Layer 3 of a small transformer language model trained on English Wikipedia (12 layers, counted from 0, width 96).
A neuron adds its activation times its output weights to the MLP's output. To switch it off is to set its activation to zero at one token and run the rest of the model.
A neuron's activation on a vector x is GELU(weights . x), where the dot is the dot product.

Input weights of the MLP neurons that the questions are about. A number n stands for n times 0.0053.
n55: 36 3 -1 -24 20 26 35 23 -6 9 -21 -41 10 -12 -21 -28 -41 -2 -20 -3 7 -45 -32 15 -10 12 0 70 -7 36 -51 -22 9 58 9 5 -22 -18 -2 18 46 40 2 -23 -35 -7 22 -17 0 0 19 -2 9 21 -9 -56 34 20 -10 12 -29 -16 11 -27 21 -16 -41 -13 -4 36 19 3 -10 -7 -6 -1 21 25 -9 5 2 0 -6 39 53 7 -20 -13 4 -47 16 32 -5 -8 14 20
n86: 26 23 -32 -24 -46 -15 -14 -38 -6 -11 -6 11 -28 8 11 6 10 12 -21 24 21 -4 -64 -8 40 8 13 -16 2 26 58 2 30 -88 -5 -30 41 -20 17 -25 40 -6 13 11 4 -14 -34 -17 -17 8 32 -2 -29 53 11 29 23 4 -13 -19 17 17 19 -18 -24 -18 54 4 26 -22 -19 9 25 -17 34 -17 22 -54 -35 0 -27 50 40 17 0 -61 -52 23 -13 78 -35 0 28 -34 6 -10
n134: -7 55 -19 -20 13 -12 -24 -17 -30 -55 -18 -9 -33 -49 20 -11 -16 -30 -31 12 -36 -14 -58 -17 30 72 -2 -85 34 11 42 38 12 7 17 -57 -30 -41 16 -15 -21 31 57 38 66 -12 50 8 13 8 26 11 -85 21 -12 -30 69 -24 18 -33 6 -21 35 5 26 -34 -8 4 21 -1 -20 -2 12 -33 24 -40 -16 -22 -38 39 -34 -1 -2 33 53 40 50 18 17 -32 19 3 30 3 29 23
n155: -20 57 -19 7 -27 17 64 -19 -23 -14 -60 21 10 -45 20 -18 37 44 11 39 -41 -28 -44 -2 42 14 22 -65 29 -15 -19 -11 -19 -21 61 -40 -52 -39 -29 -5 54 35 39 5 33 92 -49 14 57 -6 18 -24 -80 -3 -10 -1 -22 -12 -4 -30 -35 -16 -16 -48 24 -84 22 37 -4 3 6 -8 -11 31 13 52 46 20 18 -63 -37 2 -19 27 -20 39 -17 -8 -12 67 18 21 36 -55 34 -15
n163: 20 2 30 -28 0 -59 38 -54 -18 -10 20 -28 -16 23 15 35 14 -45 -22 11 -13 8 1 19 58 9 -13 47 17 11 -38 17 22 -51 4 -4 15 -24 -3 -75 -27 64 -44 -10 -41 11 34 16 -13 9 -5 -27 2 2 -32 -23 29 23 -4 41 -23 -4 41 3 -32 32 -41 -4 -10 12 56 9 -9 -16 -13 -12 -11 -6 -53 -18 14 32 5 25 -16 4 5 -30 17 65 14 -16 17 12 29 -39
n181: 14 -2 41 -25 -39 -4 11 -8 24 17 -32 -1 20 38 5 36 -3 -31 -29 33 6 3 -4 1 -56 0 -17 58 2 -22 5 -4 -2 39 -32 6 -32 -47 7 -28 -10 -8 7 -17 3 3 51 2 8 6 16 -66 6 19 -15 -19 -30 14 -22 -33 18 29 28 -14 7 -40 -36 -22 -6 9 -19 -53 3 41 40 18 3 32 -8 -15 10 6 -16 -13 10 7 -18 -4 53 61 -40 40 -7 -53 9 -37
n199: -9 42 -4 6 8 -30 41 6 53 -19 -83 -2 -7 -66 -25 36 5 -10 -32 -1 3 20 -57 52 30 -30 2 48 -37 -29 -44 16 28 -71 16 -12 3 25 3 -11 -43 -21 76 64 57 38 23 18 -19 14 -11 69 -74 7 -10 18 25 6 21 -1 -62 31 -2 -1 36 -38 24 24 -13 -2 19 -19 -38 -24 -51 -7 12 23 -21 -24 -37 -20 -2 17 43 15 -49 11 -8 40 32 -37 28 13 53 27
n227: 12 35 -58 0 -11 -45 13 49 31 -44 -2 1 17 28 6 41 15 -26 3 -13 -22 -2 15 -26 -17 -12 -4 2 -8 -19 11 16 44 -9 -20 -9 -2 42 34 -7 -3 18 13 -15 -1 32 -8 14 2 7 -21 -21 19 -13 -17 -34 23 16 -3 -66 -20 -35 22 26 17 1 2 -29 27 -1 32 18 15 -34 7 -30 -40 22 -13 7 18 -2 49 -38 35 30 37 25 -31 7 -14 -14 41 42 11 -37
n233: -8 62 5 -23 -15 17 -7 -15 47 -14 5 33 29 8 -77 11 22 15 36 11 14 -32 43 -32 4 46 43 -28 -30 -13 26 -6 -33 -30 -23 2 29 -14 26 -17 -18 3 52 59 2 17 -13 -28 17 -22 -35 15 4 -29 -28 -12 37 -38 -15 31 6 -16 8 24 1 -50 -22 -24 -18 35 18 -69 -26 -34 4 16 31 47 -6 17 33 -61 8 2 19 17 15 23 -28 -35 -15 -32 39 -6 -3 11
n253: -8 -22 21 -18 -16 14 -8 36 21 6 31 7 16 15 -6 78 34 8 -15 -30 -1 -17 -52 17 -47 5 24 15 22 5 0 3 12 -12 -3 -7 -15 27 -18 6 -20 41 5 -6 -13 -2 13 -7 15 18 -34 -21 2 -31 41 -21 1 -31 -21 22 -4 16 -19 -17 -47 -25 7 -33 -1 -36 -9 7 7 3 18 23 -18 1 34 -11 9 -28 -3 12 22 -23 -38 45 -3 -11 -41 -31 94 -7 -1 -28

Output weights of the MLP neurons that the questions are about. A number n stands for n times 0.004.
n55: -9 20 1 42 2 -15 -9 8 -12 -10 32 18 16 -2 6 7 16 -13 4 -6 8 21 12 -6 19 2 9 -62 9 -9 27 12 1 -28 -23 -61 24 33 -7 -30 -24 -6 3 22 -10 14 -15 23 22 -12 -26 1 -36 -33 9 -1 16 -5 17 -10 8 -35 -2 15 -2 -18 27 -17 2 18 -10 -19 -23 12 24 3 -14 -9 16 3 -2 24 22 -28 -20 -10 37 -37 -14 64 -5 -9 7 8 -2 3
n86: -12 4 52 -11 24 -4 24 52 30 68 5 -19 32 -1 -18 7 15 -2 -16 -11 -33 -3 42 -21 10 -4 -5 11 -26 -50 -40 -4 -10 16 -34 -15 -39 4 -18 7 -19 -25 16 -23 -5 6 5 33 -13 3 -24 -2 26 -43 12 21 7 2 10 5 -51 -10 -9 -1 16 9 -40 -8 18 45 17 -2 -37 -35 -3 18 -39 8 8 18 36 -10 21 -15 9 33 27 -21 -18 -32 5 22 2 -13 -10 0
n134: 27 13 -18 -28 41 -45 -32 17 54 -58 16 1 -16 -1 -93 14 14 -21 41 -21 -5 -16 25 40 -8 -7 -15 19 -41 59 -19 3 -9 2 -10 -46 -26 23 -45 -52 25 28 27 2 49 8 -11 39 -16 -20 -20 -6 -5 29 -4 -22 20 -41 -2 2 -27 21 -8 -35 -48 -9 13 -46 0 -18 -2 27 40 12 19 34 4 45 24 61 3 18 -10 29 -20 25 7 30 -22 -29 19 1 -1 -17 -2 -19
n155: 16 -7 -32 32 -13 22 79 8 -37 61 -20 44 -25 -34 5 -6 37 -12 -4 39 27 3 -22 33 32 -15 0 -26 -25 4 -25 -22 -29 -46 45 -62 23 -32 -14 -27 -21 3 -6 28 35 -23 -6 -25 -14 12 18 -24 -52 -41 -9 21 26 3 -33 87 -8 13 28 19 37 -29 49 39 10 26 22 -14 4 -18 37 -15 51 -19 12 -37 20 -11 21 -2 -27 -53 9 -1 -11 29 -45 42 -34 -8 -22 -67
n163: 24 17 2 39 18 25 13 19 4 -67 -40 -10 10 -11 -9 -34 -5 -44 -9 -18 11 20 -8 -41 -50 17 5 -23 6 0 -3 4 14 5 -15 -39 -27 9 1 32 19 16 12 32 -25 -6 -21 4 42 -14 24 -5 -14 -38 -7 2 -7 -11 5 8 -12 49 -5 45 37 -8 33 0 -7 -23 -14 -2 5 60 23 9 -10 -3 -16 13 -20 -11 18 21 31 2 -17 14 -45 23 -17 -36 -37 19 -3 -8
n181: 2 11 -24 -18 -4 -8 -1 4 4 -61 31 21 -18 -29 -21 -8 -2 19 -1 5 11 8 4 17 26 5 -4 -29 10 17 -10 14 -15 -39 11 -29 29 23 -1 10 -15 8 -14 -2 -10 -10 -26 -1 16 16 3 17 29 -46 -15 -4 42 33 31 6 -13 -15 -18 8 9 21 13 -25 30 3 20 30 -17 -10 -41 14 1 -43 -9 -30 10 -16 3 -7 10 -9 6 -21 11 1 28 17 1 22 -1 3
n199: 35 27 -41 -19 -71 0 2 -21 17 73 18 -2 -2 16 -34 -40 -63 44 1 -23 43 -1 2 12 11 -12 17 4 63 0 -17 28 19 48 -18 -28 22 29 32 2 3 -64 -40 -16 19 -24 22 -20 10 -37 7 -75 37 56 5 -66 1 -44 -5 5 -44 15 -10 22 38 12 4 -14 -4 -6 8 10 35 -9 16 -18 -27 33 29 -19 10 -12 20 -42 -13 0 0 32 -18 -35 -86 -11 23 94 9 10
n227: -18 -14 17 1 9 51 21 -38 -13 -52 12 -1 3 -31 18 -34 -23 40 -7 13 13 8 12 16 22 6 5 0 3 19 5 -6 -26 6 14 21 8 -15 -29 -3 -13 17 -2 2 -18 -7 -11 -10 3 7 13 -3 4 7 5 6 -32 -19 -9 59 36 36 -24 -6 -12 32 1 15 -3 3 -35 -6 -2 41 -25 23 33 -25 -4 30 -20 3 -10 6 -23 -53 -10 -19 1 -25 6 27 -37 -25 19 20
n233: 7 14 43 -8 11 -38 -1 23 5 -26 -15 -7 23 37 49 -17 -19 26 -33 -13 -1 25 -18 -22 -7 -47 -22 15 21 7 28 1 2 40 -3 -6 6 -3 -37 4 -30 -6 -5 5 5 -24 40 -9 -9 -19 6 -9 10 -15 8 -16 -37 24 4 32 5 8 -19 -42 -41 10 36 -4 -22 -6 -21 33 39 38 0 7 -12 3 -12 -30 26 4 -1 -12 0 19 8 10 28 15 11 1 -24 13 5 -56
n253: -15 7 -40 -20 16 0 -9 11 24 28 18 16 3 25 36 -49 10 12 -25 -2 -13 29 -8 6 4 9 -9 7 0 -3 -29 -1 -42 41 0 -13 5 -41 4 -11 1 -3 -33 5 -3 4 -28 -6 17 -25 24 -19 7 12 -4 8 4 46 22 13 27 29 -28 -4 28 -16 24 7 6 11 3 20 -11 -2 0 -27 1 -11 -16 -7 21 -32 -5 20 4 -17 7 -25 -15 -10 -2 13 -68 6 13 36

Each question names a token from some text and the token that comes next. It shows the vector x that enters the MLP there. A number n stands for n times 0.033.

Then comes g, the gradient of the next token's log-probability with respect to the MLP's output, scaled to length 1. A neuron's effect is roughly proportional to its activation times (output weights . g). A number n stands for n times 0.0042.

"vers", then "ion"
x: -48 -1 21 45 72 16 -3 -17 -22 11 17 13 -8 32 -19 -33 47 -2 27 -28 7 18 25 10 -3 8 5 -6 -15 -29 -8 0 -13 32 -6 24 7 16 11 -7 -4 1 -4 -19 -12 2 -4 19 -8 20 -34 -19 18 -16 -8 -6 -49 -3 -2 -26 37 19 39 28 0 12 -17 -38 -5 1 9 -31 19 -25 13 7 5 5 -15 -7 -2 -4 27 -5 5 15 -22 -18 -11 -13 -14 -7 -37 9 5 1
g: -9 -16 11 6 21 17 16 -23 9 -8 8 21 -16 1 4 5 12 2 4 -55 25 30 -15 -7 -15 -19 -4 39 6 26 -17 -6 1 -30 16 5 -17 16 22 18 49 12 22 -51 22 3 15 -13 2 20 -16 -60 -16 7 -20 34 13 4 -15 -16 12 -33 -17 27 -36 -39 -74 -35 16 11 -18 -14 27 20 1 -22 18 15 -1 17 10 -30 -42 15 20 -52 31 -8 19 9 5 -4 7 -35 33 68
Which neuron, switched off, raises the next token's probability most? n233

" med", then "ical"
x: -3 6 21 56 35 -52 -1 33 -16 -25 -7 -2 -11 6 24 -11 34 24 7 -15 13 14 -8 5 21 -10 -30 -10 5 -16 -5 -13 21 -1 -16 48 -1 14 -17 5 -5 -1 17 18 1 -8 -14 -8 16 -28 -21 12 42 -7 4 14 -22 -46 -14 -29 13 1 -11 17 -10 -13 -26 8 50 -13 39 -13 -16 4 -13 5 -9 -17 11 2 -2 -15 24 0 -18 7 -37 24 -3 16 -24 0 -21 27 -31 13
g: -10 38 -40 16 -11 0 -10 20 -36 23 4 10 -8 -23 22 20 20 21 53 -52 15 14 -1 33 19 28 -39 -11 -13 -36 4 -13 -9 -21 15 -14 24 -18 9 4 -6 42 20 -28 -26 -15 17 -40 -32 32 38 32 12 10 28 -12 -13 -9 13 17 20 -23 -17 -19 -1 -21 -25 0 24 -18 -28 -18 2 9 47 38 -37 1 44 33 -72 6 21 -9 3 4 12 -15 -16 -36 -17 -6 -40 -1 9 22
Which neuron, switched off, lowers the next token's probability most? n227

"ras", then " and"
x: 6 1 0 -20 3 -2 -11 18 23 46 48 -2 -4 27 9 -27 18 -2 9 -47 9 9 -22 5 0 -7 -26 0 0 26 -7 -24 -18 -28 18 41 -5 28 7 1 10 -5 5 -30 10 5 17 35 -15 23 -37 7 -3 27 1 27 -46 -62 -13 7 26 -18 -8 12 -12 6 1 -11 -25 13 -1 -9 46 -6 3 0 -18 -19 -5 11 -28 -12 -5 -33 3 -2 14 6 21 -15 18 -9 4 -6 -2 36
g: -5 33 46 -1 41 -14 31 -12 -9 13 9 14 8 -62 11 -13 -15 9 -12 28 -24 -15 -7 -23 -28 32 -11 -34 21 -3 39 45 -55 27 20 -17 5 12 21 -25 -17 -12 -34 7 12 -7 -24 -31 -38 35 -37 28 29 13 -23 7 3 0 22 13 46 -27 -37 -21 43 -5 6 2 20 56 14 -34 -34 23 17 -29 -9 -19 -39 11 -28 -5 0 -17 -17 0 11 1 22 13 19 -2 -2 6 18 -29
Which neuron, switched off, lowers the next token's probability most? n253

" J", then "ason"
x: -14 -20 -18 -11 -9 21 9 12 -40 9 45 -8 10 -2 16 23 27 -6 -10 -11 -4 11 -6 -24 -16 0 -18 22 21 16 -24 8 13 -5 12 66 5 21 24 5 -2 -28 -8 -12 22 6 -18 -10 -23 -10 -9 0 48 41 42 5 2 -16 -7 -12 17 2 -27 -10 -27 0 44 23 5 -33 -18 23 2 -22 -3 -41 -10 -3 0 37 17 -10 -42 -24 4 3 -30 -20 21 -2 0 -1 2 -10 21 17
g: -10 -16 15 4 0 4 -7 -8 -14 17 2 -40 -9 39 6 -48 17 -18 2 -30 36 -1 11 -17 -24 55 -8 -6 -12 19 35 -31 -10 8 13 -8 5 -8 -9 2 -36 49 13 -23 -23 -32 -8 25 -10 52 -22 63 7 4 -22 -12 3 -21 12 43 12 14 -36 -28 10 40 49 7 1 -26 36 -45 8 -10 25 15 -9 -16 -12 21 31 -28 -50 -19 0 10 -6 -25 -43 11 -1 17 -18 36 -14 27
Which neuron, switched off, lowers the next token's probability most? n253

"port", then "ation"
x: -49 4 -25 20 -7 -7 -7 16 -32 35 50 -21 2 -11 18 -14 1 37 -7 8 -31 40 8 0 -4 -6 9 -30 5 -16 -22 4 20 -24 13 15 6 -5 -5 15 -6 -9 20 11 27 12 43 4 2 -30 -29 -12 37 21 34 -24 -22 -34 -13 -16 1 -25 6 9 45 12 -32 -3 -7 45 2 -29 23 -20 22 14 -2 -5 -11 -22 -20 3 5 5 2 22 -6 9 -29 12 9 8 -44 10 -7 -13
g: 6 6 -22 -2 -21 -7 -29 -6 16 2 6 -16 30 13 -22 18 -16 -8 30 -11 -21 33 37 55 39 12 -19 -5 -10 -19 39 -3 22 19 -39 -1 -7 -38 -9 -41 -4 -10 7 29 20 22 -11 68 -12 3 34 44 0 -26 23 -22 -10 15 -48 -13 -22 -28 57 5 -44 7 36 -25 -14 -44 -21 36 32 -32 14 33 -10 -9 11 -25 -8 -17 25 -14 10 -2 -18 1 -31 11 13 -7 -16 19 -30 -8
Which neuron, switched off, lowers the next token's probability most? n134

"ng", then "land"
x: 2 5 -24 7 -10 -29 -33 3 2 31 40 -4 7 4 -1 11 -29 2 9 -38 4 32 17 12 -13 27 -18 1 -6 -22 27 8 4 -10 -23 42 4 8 0 -9 6 -10 -26 8 28 -6 2 6 -37 6 -12 -4 19 62 16 -9 0 -22 -34 -19 3 4 7 -50 22 5 4 14 20 -6 4 -17 23 -21 -6 -3 0 -12 1 31 8 -19 16 -11 -14 -27 5 -12 -35 -15 -1 10 26 -3 17 40
g: -19 2 -25 6 10 -10 0 20 33 6 -3 -8 -8 -14 38 -51 24 -23 7 31 -8 -6 -43 -1 3 10 -9 16 -20 -9 -44 4 0 12 22 -20 -5 20 11 29 -2 -37 15 32 -11 33 78 -22 -15 24 6 -25 21 -4 -23 5 -4 -21 -6 -12 -26 22 -5 -32 10 -8 3 -39 50 20 4 6 59 42 16 14 -10 7 -25 -13 16 -21 15 7 20 11 13 -48 -9 -15 -42 -45 -57 24 33 -4
Which neuron, switched off, lowers the next token's probability most? n86

"u", then "is"
x: -8 -8 7 28 16 9 -21 -1 6 4 70 46 16 17 11 -5 -37 -6 0 -4 -6 19 9 16 -12 -15 -8 -6 20 -26 23 -12 3 -1 25 60 13 -28 -45 -30 -2 12 4 3 18 -11 -3 27 -28 0 -3 -2 1 41 26 -26 -17 -26 15 25 -13 9 -21 5 -1 -27 -18 11 4 -9 -6 -18 36 -35 -18 17 1 -8 6 21 -11 13 -20 -26 -10 -9 9 -42 5 -12 -2 16 19 -17 -3 12
g: 31 12 7 -2 -36 11 1 17 -3 -5 -18 33 48 14 -2 -5 18 20 -29 10 22 5 11 -27 33 -6 8 -27 -11 0 -16 -24 31 -31 51 39 9 66 26 5 -12 -39 -4 22 -42 -8 18 -23 20 -17 -53 -20 16 18 -22 -19 -6 -19 -34 21 23 24 -3 38 0 -40 -3 -1 -7 -10 -15 1 -16 -18 -24 5 -12 -4 33 -84 5 -5 2 -10 -13 23 -13 -6 -24 23 -1 -17 14 -6 -6 61
Which neuron, switched off, lowers the next token's probability most? n134

"ine", then "a"
x: -13 -26 -18 0 7 22 -46 -17 17 60 19 -13 16 14 -6 5 3 16 -20 -5 3 61 13 38 3 7 -8 -4 -5 -4 2 20 11 6 -37 -20 20 -6 13 -10 -6 -6 -3 -10 -12 -16 13 18 -1 6 -30 -22 41 28 9 -15 -23 -4 8 3 30 10 -15 -41 18 28 15 -15 -9 28 2 -20 3 -2 -21 -13 -14 4 -7 18 1 7 -15 -30 -22 -6 -2 -15 24 -1 -8 29 -40 16 13 -13
g: -12 12 21 10 24 8 -28 -43 1 -15 4 -9 4 -10 -26 44 4 10 9 0 -5 20 2 17 -2 15 -41 -1 -16 16 -39 -36 -24 -19 -21 -4 -30 -40 6 -5 33 10 26 -12 0 23 12 42 3 11 2 30 -4 -46 18 -16 -32 -40 38 20 -12 6 61 24 0 29 41 -2 45 11 8 8 9 -21 -6 36 -12 -6 15 15 -25 -33 -18 -16 -20 30 9 11 12 -31 -71 -20 -30 58 -5 -18
Which neuron, switched off, lowers the next token's probability most? n181

"ract", then "ured"
x: -7 1 -14 47 -2 -3 51 27 -11 48 10 -31 -8 28 2 21 9 42 -6 -33 -1 5 -7 13 -19 -2 7 -45 -12 -12 -30 -16 7 6 -1 37 -3 -16 -14 15 12 6 8 -10 6 -3 24 15 -9 15 -7 -30 10 25 8 27 -25 -30 -31 3 -5 -32 -15 -11 -5 -21 -19 4 0 33 -7 1 -6 -1 28 -3 -8 -12 -7 15 -7 -1 13 -22 -13 13 4 -5 17 10 -29 1 -24 27 5 22
g: 4 -11 -7 -4 -21 -11 4 9 41 -8 22 7 15 16 -25 -5 36 5 -43 6 19 -42 -26 -5 -20 -37 37 -28 36 -29 30 3 26 -25 16 12 -52 -36 16 -31 3 -14 -28 12 -39 11 -21 13 34 -9 11 23 44 38 9 11 40 26 2 -15 24 -13 48 -11 2 61 -5 10 -24 4 -4 -7 10 4 -10 18 18 -31 -8 -19 9 -9 -13 -63 -22 -40 26 30 -23 -27 18 4 -11 35 -16 -12
Which neuron, switched off, lowers the next token's probability most? n181